Layer 5 of a small transformer language model trained on English Wikipedia (8 layers, counted from 0, width 64).
A neuron adds its activation times its output weights to the MLP's output. To switch it off is to set its activation to zero at one token and run the rest of the model.
A neuron's activation on a vector x is squared ReLU(weights . x), where the dot is the dot product.

Input weights of the MLP neurons that the questions are about. A number n stands for (n - 128) times 0.0056.
n11: 137, 135, 136, 155, 73, 125, 117, 118, 104, 127, 99, 135, 146, 128, 111, 78, 136, 173, 72, 93, 148, 160, 146, 137, 158, 102, 110, 151, 119, 132, 129, 174, 173, 142, 157, 110, 104, 149, 119, 110, 114, 95, 185, 134, 118, 143, 141, 106, 110, 97, 152, 149, 154, 145, 122, 125, 161, 112, 110, 106, 157, 165, 97, 113
n84: 118, 194, 158, 166, 96, 137, 121, 134, 157, 132, 136, 134, 178, 136, 116, 166, 125, 119, 136, 137, 172, 131, 100, 134, 149, 120, 102, 150, 171, 118, 162, 132, 176, 132, 122, 113, 124, 184, 132, 97, 157, 145, 100, 107, 119, 119, 110, 106, 121, 58, 149, 59, 155, 106, 98, 71, 151, 134, 150, 110, 114, 101, 149, 79
n94: 107, 80, 119, 65, 131, 140, 110, 159, 86, 158, 89, 138, 114, 132, 161, 143, 180, 143, 85, 141, 76, 126, 121, 129, 115, 139, 120, 153, 124, 126, 164, 135, 150, 110, 131, 134, 94, 119, 166, 82, 148, 138, 106, 142, 145, 123, 124, 86, 128, 147, 137, 133, 134, 133, 101, 142, 175, 146, 160, 140, 101, 149, 137, 151
n123: 172, 148, 111, 156, 69, 120, 71, 116, 175, 80, 104, 159, 139, 140, 84, 78, 126, 125, 164, 145, 123, 155, 123, 146, 98, 125, 153, 153, 110, 101, 87, 134, 103, 107, 126, 213, 138, 180, 118, 84, 129, 117, 140, 122, 104, 84, 117, 131, 129, 127, 114, 124, 124, 164, 146, 127, 138, 166, 135, 128, 172, 127, 187, 86
n158: 146, 85, 105, 106, 179, 144, 136, 130, 118, 116, 84, 127, 136, 132, 163, 87, 129, 174, 155, 124, 148, 119, 148, 109, 135, 83, 108, 120, 148, 130, 130, 153, 91, 129, 113, 89, 126, 150, 116, 105, 97, 94, 161, 139, 142, 146, 155, 118, 127, 123, 106, 150, 99, 149, 150, 135, 122, 114, 136, 102, 130, 97, 153, 98
n205: 151, 162, 171, 170, 128, 109, 115, 110, 171, 193, 130, 146, 151, 156, 95, 146, 107, 164, 115, 117, 76, 167, 74, 109, 122, 101, 124, 132, 142, 126, 187, 102, 112, 107, 94, 135, 170, 127, 72, 125, 152, 120, 114, 126, 154, 53, 142, 89, 106, 157, 134, 49, 110, 123, 132, 147, 133, 123, 115, 148, 170, 165, 136, 133
n217: 130, 126, 127, 115, 95, 144, 162, 121, 203, 93, 7, 92, 99, 107, 98, 164, 174, 147, 146, 131, 133, 125, 92, 107, 110, 67, 96, 149, 140, 153, 168, 71, 152, 122, 163, 123, 114, 115, 118, 85, 150, 115, 153, 173, 107, 115, 91, 119, 127, 94, 191, 105, 146, 135, 143, 161, 89, 105, 113, 157, 139, 115, 170, 94
n234: 182, 122, 140, 145, 139, 77, 93, 139, 162, 134, 97, 113, 143, 73, 144, 120, 139, 147, 86, 171, 133, 124, 133, 162, 118, 109, 129, 106, 131, 145, 129, 128, 119, 137, 126, 126, 165, 143, 143, 141, 94, 125, 178, 105, 102, 130, 117, 159, 111, 106, 113, 171, 122, 93, 118, 93, 128, 163, 115, 168, 112, 164, 104, 143

Output weights of the MLP neurons that the questions are about. A number n stands for (n - 128) times 0.0017.
n11: 179, 118, 171, 50, 87, 121, 163, 139, 116, 110, 104, 122, 136, 117, 219, 65, 148, 164, 131, 88, 152, 133, 128, 136, 145, 120, 98, 208, 105, 118, 140, 59, 132, 128, 171, 107, 74, 166, 126, 188, 139, 90, 107, 110, 138, 101, 144, 76, 47, 236, 168, 157, 101, 161, 118, 143, 130, 120, 95, 181, 91, 60, 152, 136
n84: 105, 239, 179, 104, 69, 142, 181, 137, 99, 133, 231, 124, 138, 164, 140, 90, 163, 110, 164, 37, 135, 188, 167, 189, 130, 125, 96, 151, 160, 130, 183, 122, 106, 93, 153, 160, 58, 165, 144, 127, 120, 168, 46, 152, 114, 70, 127, 105, 105, 104, 103, 127, 122, 160, 32, 117, 89, 92, 112, 165, 101, 107, 104, 157
n94: 34, 155, 114, 200, 176, 154, 167, 85, 200, 175, 118, 208, 241, 147, 116, 145, 114, 105, 101, 108, 129, 96, 125, 159, 117, 100, 192, 81, 128, 86, 147, 72, 152, 154, 161, 104, 88, 45, 105, 125, 174, 9, 89, 119, 123, 102, 115, 143, 120, 138, 146, 114, 115, 96, 183, 125, 107, 100, 182, 112, 134, 192, 124, 77
n123: 142, 153, 131, 115, 162, 184, 85, 107, 108, 56, 46, 164, 106, 126, 61, 152, 50, 53, 131, 180, 164, 147, 152, 139, 183, 89, 169, 55, 99, 145, 132, 74, 118, 58, 123, 158, 97, 127, 179, 40, 195, 59, 162, 154, 134, 163, 199, 212, 106, 124, 90, 124, 174, 184, 153, 188, 118, 152, 97, 105, 158, 134, 131, 141
n158: 80, 136, 204, 175, 103, 97, 75, 39, 83, 135, 119, 156, 187, 170, 139, 117, 128, 143, 100, 156, 152, 117, 117, 141, 84, 58, 120, 180, 168, 176, 100, 118, 137, 102, 145, 160, 127, 104, 113, 109, 176, 200, 56, 95, 116, 114, 116, 93, 149, 132, 128, 133, 92, 83, 117, 204, 109, 114, 140, 155, 182, 191, 102, 167
n205: 137, 163, 137, 168, 140, 24, 165, 149, 173, 137, 169, 149, 204, 85, 120, 50, 110, 123, 164, 171, 61, 116, 182, 115, 94, 108, 111, 65, 126, 142, 143, 184, 138, 158, 89, 131, 134, 117, 106, 81, 107, 210, 78, 152, 32, 141, 207, 75, 128, 187, 100, 40, 140, 182, 156, 187, 140, 45, 103, 139, 113, 220, 112, 72
n217: 59, 83, 115, 128, 197, 130, 234, 35, 81, 147, 99, 93, 114, 59, 162, 133, 165, 102, 138, 182, 82, 244, 201, 170, 163, 101, 186, 122, 128, 149, 98, 105, 71, 85, 180, 170, 133, 165, 150, 49, 204, 139, 147, 73, 96, 120, 88, 169, 77, 114, 163, 147, 124, 66, 58, 142, 199, 119, 79, 134, 161, 125, 102, 144
n234: 176, 142, 100, 136, 130, 96, 160, 125, 138, 99, 105, 76, 141, 86, 174, 123, 183, 131, 188, 120, 140, 110, 154, 98, 178, 161, 134, 89, 101, 68, 158, 139, 140, 158, 181, 163, 33, 115, 78, 152, 128, 132, 157, 105, 183, 78, 110, 109, 81, 104, 147, 137, 168, 230, 165, 135, 173, 114, 66, 82, 99, 136, 110, 77

Each question names a token from some text and the token that comes next. It shows the vector x that enters the MLP there. A number n stands for (n - 128) times 0.027.

Then comes g, the gradient of the next token's log-probability with respect to the MLP's output, scaled to length 1. A neuron's effect is roughly proportional to its activation times (output weights . g). A number n stands for (n - 128) times 0.0037.

":", then " |  |  | "
x: 141, 134, 137, 146, 144, 89, 107, 185, 87, 99, 117, 138, 77, 118, 133, 177, 111, 144, 100, 139, 105, 156, 120, 163, 117, 115, 127, 134, 106, 117, 186, 92, 104, 132, 92, 117, 154, 68, 169, 110, 89, 102, 165, 142, 148, 169, 102, 144, 139, 141, 101, 153, 150, 108, 166, 124, 90, 131, 144, 63, 156, 170, 122, 141
g: 113, 176, 88, 83, 186, 156, 127, 139, 155, 194, 141, 87, 117, 155, 65, 142, 126, 110, 156, 148, 111, 84, 128, 162, 177, 127, 159, 110, 67, 178, 97, 87, 73, 94, 148, 117, 112, 175, 157, 158, 121, 52, 149, 133, 158, 131, 120, 103, 179, 67, 110, 147, 157, 112, 118, 133, 138, 169, 150, 97, 67, 159, 124, 112
Which neuron, switched off, lowers the next token's probability most? n94

" | ", then "18"
x: 119, 169, 155, 140, 143, 132, 109, 134, 104, 114, 104, 116, 128, 146, 98, 94, 95, 127, 90, 134, 148, 176, 130, 178, 118, 82, 102, 89, 148, 117, 181, 125, 142, 152, 98, 104, 159, 79, 132, 96, 96, 128, 169, 150, 128, 183, 161, 117, 133, 142, 71, 157, 96, 129, 150, 121, 110, 141, 141, 92, 191, 106, 120, 142
g: 92, 114, 143, 141, 203, 107, 129, 67, 98, 122, 191, 116, 131, 117, 142, 144, 131, 195, 216, 121, 102, 133, 123, 98, 86, 93, 100, 135, 131, 149, 189, 108, 144, 108, 100, 79, 163, 109, 115, 89, 149, 138, 159, 79, 126, 73, 85, 159, 135, 122, 123, 146, 67, 115, 92, 144, 103, 169, 143, 163, 121, 152, 205, 149
Which neuron, switched off, lowers the next token's probability most? n158

"ab", then "ular"
x: 98, 129, 182, 141, 123, 184, 143, 162, 146, 122, 118, 83, 83, 152, 134, 170, 79, 113, 161, 183, 107, 185, 107, 123, 101, 182, 136, 80, 127, 110, 134, 126, 138, 134, 92, 154, 166, 136, 146, 98, 108, 109, 141, 122, 79, 162, 131, 170, 122, 123, 110, 107, 144, 128, 89, 115, 100, 135, 129, 129, 137, 62, 132, 72
g: 116, 176, 109, 54, 169, 159, 60, 116, 110, 211, 154, 149, 145, 96, 147, 147, 87, 145, 130, 113, 157, 147, 109, 118, 136, 194, 104, 152, 92, 100, 152, 109, 141, 136, 66, 141, 60, 142, 156, 147, 118, 130, 124, 127, 163, 158, 67, 126, 138, 85, 128, 188, 106, 153, 182, 145, 87, 121, 159, 100, 71, 112, 152, 98
Which neuron, switched off, lowers the next token's probability most? n84

"'", then "]"
x: 148, 120, 196, 107, 95, 105, 132, 153, 82, 116, 97, 118, 78, 130, 164, 129, 167, 127, 164, 197, 92, 107, 115, 144, 127, 155, 105, 165, 139, 117, 117, 80, 153, 129, 144, 137, 151, 100, 100, 98, 96, 123, 192, 73, 118, 182, 152, 142, 159, 98, 107, 117, 154, 129, 122, 102, 133, 109, 131, 102, 123, 134, 129, 157
g: 146, 131, 118, 86, 139, 108, 140, 74, 167, 151, 132, 186, 80, 139, 127, 126, 181, 83, 177, 143, 127, 122, 118, 109, 186, 96, 216, 122, 147, 124, 82, 101, 162, 104, 127, 80, 134, 89, 103, 127, 186, 69, 131, 106, 187, 160, 158, 105, 175, 118, 100, 100, 191, 142, 153, 151, 132, 76, 111, 77, 89, 120, 127, 119
Which two neurons, each switched off alone, lower its probability most, in order? n234, n94

" | P", then "od"
x: 133, 156, 202, 119, 120, 119, 99, 145, 111, 105, 113, 94, 107, 122, 127, 120, 96, 116, 87, 146, 142, 192, 100, 151, 133, 128, 97, 111, 154, 94, 152, 106, 117, 119, 107, 119, 165, 100, 150, 89, 109, 90, 169, 143, 140, 178, 149, 139, 130, 167, 118, 130, 142, 138, 123, 139, 105, 133, 162, 107, 207, 35, 97, 141
g: 168, 88, 125, 158, 107, 75, 61, 129, 149, 112, 103, 134, 122, 133, 191, 123, 202, 144, 118, 103, 78, 148, 103, 187, 138, 158, 129, 126, 143, 93, 160, 157, 149, 125, 95, 217, 101, 151, 85, 170, 98, 80, 111, 124, 93, 132, 134, 158, 94, 160, 173, 107, 133, 116, 90, 143, 69, 144, 89, 187, 155, 131, 82, 129
Which neuron, switched off, lowers the next token's probability most? n11

"ises", then " for the"
x: 102, 167, 111, 98, 116, 151, 126, 147, 99, 121, 142, 151, 65, 157, 153, 137, 135, 145, 108, 147, 97, 123, 90, 138, 183, 134, 175, 101, 126, 131, 118, 84, 147, 106, 118, 155, 145, 109, 158, 94, 121, 61, 142, 116, 147, 198, 142, 143, 125, 134, 61, 143, 145, 90, 149, 121, 119, 112, 144, 82, 132, 116, 176, 160
g: 112, 153, 74, 122, 207, 165, 134, 112, 186, 128, 115, 103, 143, 125, 139, 111, 91, 163, 151, 151, 92, 176, 125, 98, 111, 151, 235, 120, 76, 147, 140, 56, 100, 159, 123, 121, 106, 120, 86, 83, 98, 130, 115, 143, 133, 112, 149, 144, 105, 115, 77, 102, 97, 132, 194, 138, 148, 91, 162, 87, 192, 125, 135, 163
Which neuron, switched off, lowers the next token's probability most? n94

" to", then " create"
x: 142, 126, 133, 128, 122, 115, 111, 132, 88, 135, 111, 134, 43, 125, 107, 108, 161, 151, 127, 151, 95, 173, 125, 171, 136, 115, 131, 91, 149, 123, 161, 94, 163, 139, 125, 105, 109, 87, 160, 85, 141, 111, 149, 119, 128, 234, 125, 136, 121, 128, 83, 157, 122, 103, 110, 150, 128, 122, 137, 133, 146, 139, 141, 135
g: 156, 144, 108, 123, 161, 143, 109, 110, 139, 170, 105, 117, 141, 89, 58, 154, 177, 146, 86, 161, 83, 89, 183, 146, 162, 191, 78, 181, 151, 114, 94, 85, 187, 98, 133, 110, 175, 95, 162, 137, 193, 109, 103, 127, 85, 112, 68, 114, 103, 130, 134, 153, 135, 178, 86, 72, 135, 103, 98, 160, 144, 149, 108, 144
Which neuron, switched off, lowers the next token's probability most? n94

"013", then " | T"
x: 145, 144, 110, 173, 125, 99, 140, 131, 154, 133, 132, 118, 47, 146, 89, 198, 90, 127, 140, 136, 97, 183, 108, 153, 125, 121, 153, 125, 112, 126, 116, 112, 157, 131, 111, 104, 177, 71, 98, 125, 92, 129, 137, 94, 135, 140, 145, 149, 137, 144, 110, 77, 176, 129, 164, 131, 107, 127, 134, 55, 148, 132, 179, 129
g: 181, 154, 95, 132, 116, 102, 142, 205, 126, 141, 165, 176, 165, 177, 128, 137, 174, 104, 63, 165, 152, 105, 140, 113, 88, 118, 195, 98, 106, 119, 188, 151, 142, 73, 72, 129, 182, 119, 77, 126, 148, 140, 97, 128, 186, 126, 172, 104, 63, 134, 119, 95, 98, 121, 100, 120, 88, 114, 140, 140, 92, 122, 84, 120
Which neuron, switched off, lowers the next token's probability most? n205

" B", then "au"
x: 130, 182, 200, 167, 102, 151, 112, 152, 126, 98, 124, 118, 95, 98, 92, 145, 86, 152, 127, 135, 97, 150, 142, 138, 112, 136, 151, 89, 123, 130, 148, 152, 136, 135, 118, 127, 174, 117, 131, 92, 73, 49, 165, 104, 116, 171, 146, 147, 120, 150, 107, 114, 148, 173, 139, 124, 117, 124, 125, 101, 184, 33, 127, 115
g: 100, 74, 138, 119, 100, 149, 186, 127, 112, 143, 126, 160, 129, 147, 187, 101, 102, 148, 100, 142, 116, 90, 190, 144, 127, 107, 159, 103, 149, 220, 109, 131, 136, 68, 95, 48, 143, 108, 157, 92, 123, 86, 117, 133, 123, 165, 99, 140, 211, 136, 141, 127, 99, 193, 119, 107, 138, 127, 129, 171, 117, 152, 93, 62
Which neuron, switched off, lowers the next token's probability most? n123

" Form", then "ula"
x: 123, 136, 172, 124, 104, 145, 115, 153, 120, 165, 110, 104, 71, 123, 130, 182, 73, 116, 121, 123, 154, 196, 156, 137, 105, 168, 124, 80, 111, 162, 144, 119, 151, 129, 102, 142, 165, 105, 142, 129, 72, 85, 123, 91, 123, 163, 135, 175, 121, 119, 127, 109, 156, 120, 154, 109, 124, 76, 147, 78, 178, 61, 159, 107
g: 117, 121, 127, 125, 152, 118, 125, 99, 153, 178, 167, 151, 136, 137, 140, 108, 96, 127, 111, 119, 130, 152, 161, 196, 75, 201, 106, 149, 125, 146, 99, 95, 162, 86, 130, 198, 128, 193, 189, 121, 112, 72, 132, 102, 129, 122, 93, 97, 71, 134, 145, 148, 188, 109, 118, 101, 89, 146, 164, 143, 83, 133, 60, 54
Which neuron, switched off, lowers the next token's probability most? n84

" Bl", then "anc"
x: 124, 102, 159, 147, 94, 141, 116, 172, 123, 144, 64, 153, 76, 120, 101, 164, 69, 126, 144, 120, 101, 171, 124, 166, 121, 157, 133, 115, 150, 128, 143, 150, 130, 118, 132, 121, 146, 102, 141, 99, 48, 101, 166, 89, 121, 161, 153, 167, 112, 101, 101, 111, 179, 168, 135, 117, 129, 99, 139, 108, 196, 67, 142, 134
g: 109, 156, 177, 124, 127, 130, 91, 109, 134, 111, 134, 83, 168, 185, 109, 112, 69, 147, 201, 126, 147, 83, 57, 139, 157, 154, 133, 101, 120, 122, 150, 174, 80, 127, 109, 98, 159, 87, 78, 141, 170, 96, 154, 186, 128, 102, 207, 93, 162, 152, 140, 139, 144, 123, 84, 90, 105, 116, 123, 64, 143, 131, 187, 136
Which neuron, switched off, raises the next token's probability most? n217

"2", then " | Y"
x: 122, 132, 212, 129, 135, 122, 129, 121, 136, 92, 148, 127, 77, 155, 110, 145, 98, 121, 156, 138, 128, 167, 116, 149, 65, 97, 174, 123, 128, 137, 124, 94, 138, 138, 115, 107, 140, 92, 88, 66, 122, 86, 181, 124, 187, 163, 151, 136, 135, 136, 110, 93, 120, 154, 155, 151, 143, 132, 103, 63, 118, 107, 154, 157
g: 135, 151, 73, 135, 113, 76, 127, 156, 122, 110, 154, 106, 112, 168, 151, 160, 148, 133, 103, 132, 141, 66, 181, 139, 158, 122, 123, 114, 104, 106, 148, 132, 166, 69, 89, 189, 200, 174, 135, 162, 177, 81, 128, 26, 145, 141, 125, 156, 122, 150, 136, 76, 182, 127, 133, 143, 77, 162, 104, 115, 69, 99, 115, 122
Which neuron, switched off, raises the next token's probability most? n205

"24", then "H"
x: 132, 142, 125, 141, 115, 107, 132, 132, 134, 136, 103, 150, 49, 161, 101, 180, 66, 145, 123, 154, 88, 169, 125, 161, 103, 114, 100, 133, 104, 134, 111, 134, 187, 130, 105, 139, 188, 73, 118, 102, 73, 151, 133, 84, 125, 166, 164, 131, 140, 117, 120, 125, 174, 133, 158, 131, 111, 115, 109, 58, 143, 163, 157, 146
g: 112, 131, 217, 133, 108, 79, 127, 176, 70, 104, 109, 99, 99, 136, 144, 135, 177, 123, 105, 145, 168, 147, 120, 109, 175, 155, 102, 172, 93, 170, 115, 141, 131, 136, 117, 140, 55, 136, 94, 104, 188, 137, 132, 109, 37, 170, 117, 135, 152, 139, 203, 80, 124, 157, 156, 159, 101, 127, 136, 129, 132, 88, 72, 103
Which neuron, switched off, lowers the next token's probability most? n205

" | December ", then "2"
x: 147, 145, 133, 148, 114, 135, 118, 166, 105, 121, 74, 170, 63, 150, 146, 179, 97, 150, 112, 123, 104, 189, 123, 149, 94, 101, 119, 139, 124, 166, 136, 114, 153, 138, 110, 87, 163, 66, 120, 110, 95, 145, 173, 89, 107, 128, 126, 187, 128, 154, 79, 130, 159, 150, 127, 121, 114, 108, 135, 67, 154, 120, 163, 138
g: 165, 158, 86, 166, 58, 124, 166, 90, 111, 178, 123, 116, 89, 173, 129, 97, 164, 60, 125, 125, 88, 152, 101, 171, 188, 156, 202, 133, 107, 82, 68, 130, 169, 117, 131, 145, 104, 125, 73, 161, 148, 160, 163, 138, 99, 119, 127, 148, 65, 143, 131, 119, 101, 157, 133, 126, 94, 135, 158, 103, 190, 121, 84, 123
Which neuron, switched off, lowers the next token's probability most? n217

" construct", then "ed"
x: 92, 119, 171, 110, 86, 161, 93, 145, 105, 140, 126, 137, 128, 90, 145, 130, 150, 126, 122, 164, 116, 164, 115, 134, 128, 126, 170, 104, 99, 101, 154, 106, 154, 145, 110, 140, 122, 87, 141, 86, 96, 94, 133, 148, 144, 219, 164, 150, 154, 113, 109, 146, 136, 63, 139, 118, 132, 111, 135, 80, 133, 131, 144, 157
g: 119, 70, 134, 119, 108, 119, 114, 167, 119, 131, 91, 106, 60, 111, 189, 111, 166, 99, 95, 120, 123, 162, 159, 128, 98, 127, 71, 109, 140, 152, 119, 142, 124, 115, 133, 142, 182, 149, 104, 128, 132, 126, 176, 136, 90, 124, 199, 144, 142, 192, 97, 128, 98, 173, 125, 118, 131, 139, 61, 55, 237, 115, 167, 129
Which neuron, switched off, raises the next token's probability most? n94